Layer 8 of a small transformer language model trained on English Wikipedia (19 layers, counted from 0, width 96).
A neuron's activation on a vector x is ReLU(weights . x + bias), where the dot is the dot product.
The model reads these tokens: "ina" " K" "ov" "al" "ev" "a" " (" "s" "k"

The vector x that enters this layer's MLP at each token. A number n stands for n times 0.047.
0 "ina": -12 6 9 5 -2 4 -40 -1 0 0 -46 -8 -8 5 5 0 5 -13 0 7 -4 -5 46 -4 12 -4 3 18 -14 23 1 -57 -1 10 -5 1 -12 -15 -8 -9 -21 7 -59 11 -5 5 -2 36 -84 4 11 -2 5 2 -5 -2 -5 22 3 -6 -78 29 0 -6 1 -13 12 -8 -5 80 3 3 -7 -19 -3 -3 1 -6 7 12 11 11 9 -5 -4 0 11 21 1 10 29 -46 12 7 -6 0
1 " K": -27 0 10 -1 3 -6 -19 2 -14 -4 -56 -7 -5 6 -3 -3 18 3 5 -3 5 4 48 -5 24 -6 12 -2 -5 8 12 -32 9 13 -8 5 -6 -14 5 -18 -25 10 -70 -8 0 2 -5 30 -94 15 2 4 8 -5 7 -7 -23 3 -10 10 -83 15 8 -2 -12 8 15 2 -13 39 -5 4 2 -14 -5 2 -1 -24 -15 -3 16 14 -11 2 1 2 -9 3 0 3 33 -60 20 -3 -11 -12
2 "ov": -26 12 -8 -4 2 -4 -48 -3 -1 -10 -52 -13 -14 15 15 -15 22 -21 -5 6 4 15 50 -13 16 -1 -4 8 -2 26 -2 -46 6 12 -11 6 -10 -9 -12 -10 -31 15 -67 6 8 -19 8 13 -86 25 -14 15 11 2 1 -8 -4 -8 -16 -2 -49 21 28 1 0 -13 21 -2 -14 32 1 1 -6 -29 -8 3 -5 -9 -1 -7 13 14 -26 -3 -20 4 -14 1 8 -13 24 -52 32 -4 -23 -5
3 "al": -34 -8 11 -5 -3 8 -58 -3 7 -13 -55 -23 -3 2 -12 -10 18 -19 8 7 -5 15 48 6 33 -4 -17 6 -18 -2 1 -41 8 26 9 5 -2 0 11 -11 -18 12 -68 11 6 -3 4 21 -83 13 -4 13 16 -9 2 -3 -12 -16 3 9 -49 20 15 -2 -12 17 12 8 -5 42 -15 11 -4 -10 7 -9 -3 -7 1 9 0 20 17 2 3 3 8 11 -2 -4 35 -53 25 8 -33 -2
4 "ev": -46 6 7 -18 -7 -7 -51 -10 6 -6 -46 -6 -21 25 4 -20 21 -4 -11 17 11 9 51 -14 16 -16 -10 9 3 26 3 -38 14 5 -22 1 5 -8 11 -6 -23 24 -62 5 3 -19 17 15 -79 23 -17 10 8 -4 12 -19 -25 -11 -5 5 -40 17 26 -4 0 -5 9 -2 -22 45 -2 -4 -1 -32 4 -14 6 0 -9 -1 14 20 -14 -8 -9 -11 -7 15 9 -5 20 -56 21 2 -22 0
5 "a": -30 -5 5 -5 11 -3 -64 -11 -13 -2 -49 -11 -5 -4 0 -6 -1 11 6 2 1 14 55 -2 8 -14 -4 6 4 6 11 -47 0 19 -6 -2 -16 -11 3 -11 -13 15 -66 5 9 0 9 24 -80 28 -1 9 14 -10 13 -5 -14 -20 8 8 -44 17 24 4 3 10 20 15 -9 48 1 3 -4 -30 18 -4 -4 -5 -4 2 2 26 -5 -1 -2 -6 4 18 -8 12 37 -50 25 1 -36 -9
6 " (": -25 3 14 -10 8 -8 8 4 -2 -13 -64 -25 -3 11 4 -3 -3 11 7 4 -10 11 49 -1 26 -20 2 6 2 12 -2 -37 -2 19 -10 12 0 -8 13 -1 -27 15 -74 -1 -3 16 -2 13 -68 15 -11 10 12 -11 3 -3 -17 -9 -8 14 -80 26 22 2 -4 12 13 -2 8 69 -13 -4 -3 -11 5 -2 -3 -8 14 -10 10 -1 2 6 -1 -1 -17 14 -2 3 37 -44 22 -5 -18 4
7 "s": -22 5 11 -12 8 -10 -45 14 -6 -27 -53 -31 -18 16 10 -19 1 -7 4 6 -6 -8 46 1 23 -7 -23 8 -6 -8 -5 -54 0 19 3 -2 -3 12 8 -2 -11 -2 -75 -12 18 -3 2 20 -70 4 -14 11 -3 -8 4 -6 -30 -16 -7 -15 -48 36 11 10 -11 12 1 -10 -9 59 12 1 -1 -22 1 0 -4 -15 7 0 -1 17 -4 -2 -11 27 -7 9 7 17 47 -35 7 -18 -14 1
8 "k": -27 -8 5 -6 3 -22 -55 15 -10 -3 -49 -27 -15 16 -1 -5 14 14 -6 -1 2 3 36 -11 40 6 -8 -2 -14 -2 3 -41 3 22 -2 12 -14 2 -2 1 -22 8 -72 -14 7 11 5 29 -87 9 1 10 -1 -3 9 1 -17 -17 3 8 -44 22 8 8 -16 7 9 -5 -20 49 -11 -2 0 -13 9 -4 -5 -20 14 -1 5 22 -16 4 -17 15 -12 4 0 8 46 -52 4 -11 -12 -3

Each question shows the input weights of one neuron of the MLP. A number n stands for n times 0.0053.

n348 (bias -0.038): 15 26 -29 20 25 18 -4 -12 -3 34 14 33 -17 -9 -7 23 -10 35 43 -20 -10 36 10 1 -8 -9 -13 -8 6 -8 11 15 5 19 -11 6 -11 -17 -13 -9 5 -11 4 -15 7 40 2 11 12 22 -4 -38 27 1 -9 12 -16 4 15 -3 4 30 -14 -25 30 -21 -9 0 -27 -6 29 -34 19 -12 17 -8 4 13 -12 16 12 -4 -5 -15 14 -1 28 9 -43 64 26 -9 -6 -9 -7 15
It fires most on token 5 "a"

n319 (bias -0.037): -16 34 -29 30 -34 -1 -2 -35 20 7 17 4 -20 4 19 14 7 39 3 24 -36 17 1 16 6 22 -9 19 -8 -16 2 4 -7 -26 21 15 21 -38 -46 19 -38 16 0 -12 -5 -24 -30 1 11 -22 -1 -23 -12 16 1 -2 -8 -2 1 -4 1 18 -20 9 39 -28 19 -27 -44 -38 23 -21 10 -52 -33 5 33 32 19 -28 26 6 -25 14 -11 -41 -14 9 -24 15 0 -2 2 -15 15 22
Its two highest activations, in order, are on tokens 2 "ov", 4 "ev"

n92 (bias -0.025): -6 0 -4 -8 3 -3 -10 -12 16 3 -3 23 11 13 35 14 16 -42 -17 -31 27 1 8 30 9 -7 11 -14 -14 13 -16 -16 8 -3 31 -32 -18 -12 -19 -7 0 -29 23 -24 11 1 -34 7 -7 17 -12 29 4 17 -43 26 -7 37 -5 13 -8 -2 -5 16 9 10 -27 -14 -16 -5 6 8 32 12 -28 4 -49 -10 -18 -36 -9 -55 -39 -5 -20 -18 14 -13 -21 -13 -12 8 14 7 0 -11
On which token does it fire most, and how strongly? 2 "ov", at about 0.56

n78 (bias -0.035): 27 -5 -14 -5 -6 28 -17 -21 -30 10 5 -30 20 1 29 14 11 9 -5 -23 -2 -3 -4 -8 25 -24 15 18 -4 2 12 13 17 -15 2 -3 24 -45 -7 0 -25 -24 2 17 -7 21 -2 -21 -8 26 -12 23 30 30 24 18 0 0 2 43 21 3 8 -24 36 -26 15 17 4 -17 -16 -8 19 -43 13 -11 -9 19 27 12 -18 7 15 24 -17 -2 -11 10 -39 -5 6 33 19 6 -25 45
Its two highest activations, in order, are on tokens 5 "a", 2 "ov"

n126 (bias -0.049): -34 6 -11 12 -6 -5 6 -2 -9 -3 -58 -22 3 3 12 0 16 -4 11 -5 -14 3 26 -9 36 -3 1 7 -22 13 -14 -23 1 17 2 -16 6 -1 -4 -25 -27 26 17 -7 2 -3 1 31 -22 45 2 -1 4 -9 1 -15 -26 12 -11 -20 6 40 -7 -5 -9 -3 -11 -7 -20 -14 -5 6 8 -24 4 -5 4 4 10 2 -3 2 -5 5 -2 0 2 12 -10 -2 25 -20 -6 4 -24 -25
On which token does it fire most, and how strongly? 2 "ov", at about 3.7

n194 (bias -0.071): 0 -34 -21 -13 32 34 -5 15 -44 23 5 16 35 -8 6 19 -4 46 7 11 -28 25 6 14 -6 -4 -4 -16 39 13 50 -4 -12 10 -23 -21 1 -22 -18 5 -17 6 15 -10 4 29 28 -20 14 15 20 -24 5 9 15 15 -4 -12 13 -17 13 21 -2 15 47 -28 -6 -7 -35 -9 17 -18 -15 -40 35 -6 -20 31 8 46 -7 17 28 24 46 6 19 13 -4 18 6 -6 2 -10 15 33
It fires most on token 5 "a"

n69 (bias -0.046): 0 -16 9 -11 24 -17 -2 2 -25 14 13 -13 -11 -11 25 -6 17 59 -6 25 10 13 -2 3 10 28 -2 -9 -19 42 -7 13 -29 7 -19 -10 13 -5 -29 9 -26 -16 -5 -15 43 29 40 -1 -8 -4 18 17 5 29 -3 -6 0 -6 1 -15 21 12 30 43 9 -45 -17 -35 -31 -5 -1 5 1 -26 14 -11 4 35 30 17 9 21 -31 32 -8 33 1 -3 -15 7 -19 12 -2 29 -16 11
On which token does it fire most, and how strongly? 8 "k", at about 1.1

n58 (bias -0.048): -22 -22 21 -3 -10 3 19 10 -22 -35 6 36 -5 3 12 -10 16 1 -9 -12 -31 27 9 -3 1 16 1 17 -29 54 -14 10 13 -13 20 27 31 -1 23 -7 3 -5 13 8 -19 -12 18 -15 -5 27 6 25 4 -21 -9 -16 15 26 21 1 6 -2 -15 12 -27 -39 -36 16 9 -3 14 -34 15 -31 10 -3 -31 16 -7 -49 11 3 -26 -25 -37 -18 21 -12 -3 -18 -18 0 -5 57 8 -9
It fires most on token 4 "ev"

n137 (bias -0.018): 6 11 1 -21 13 -8 9 -29 14 -3 7 2 21 -19 3 22 -29 9 -7 14 -18 -15 -17 -2 -9 -35 12 26 21 32 0 -3 -43 3 -6 5 -7 -54 20 5 -25 2 11 -3 -8 48 -7 1 3 1 -18 -7 12 -37 -23 -10 -12 -6 9 3 13 -7 -16 -6 23 -21 5 -35 0 10 -35 8 -15 -3 -2 -30 15 23 -8 -16 -25 0 27 -20 8 9 8 50 -30 17 -6 1 5 22 9 28
Its two highest activations, in order, are on tokens 6 " (", 0 "ina"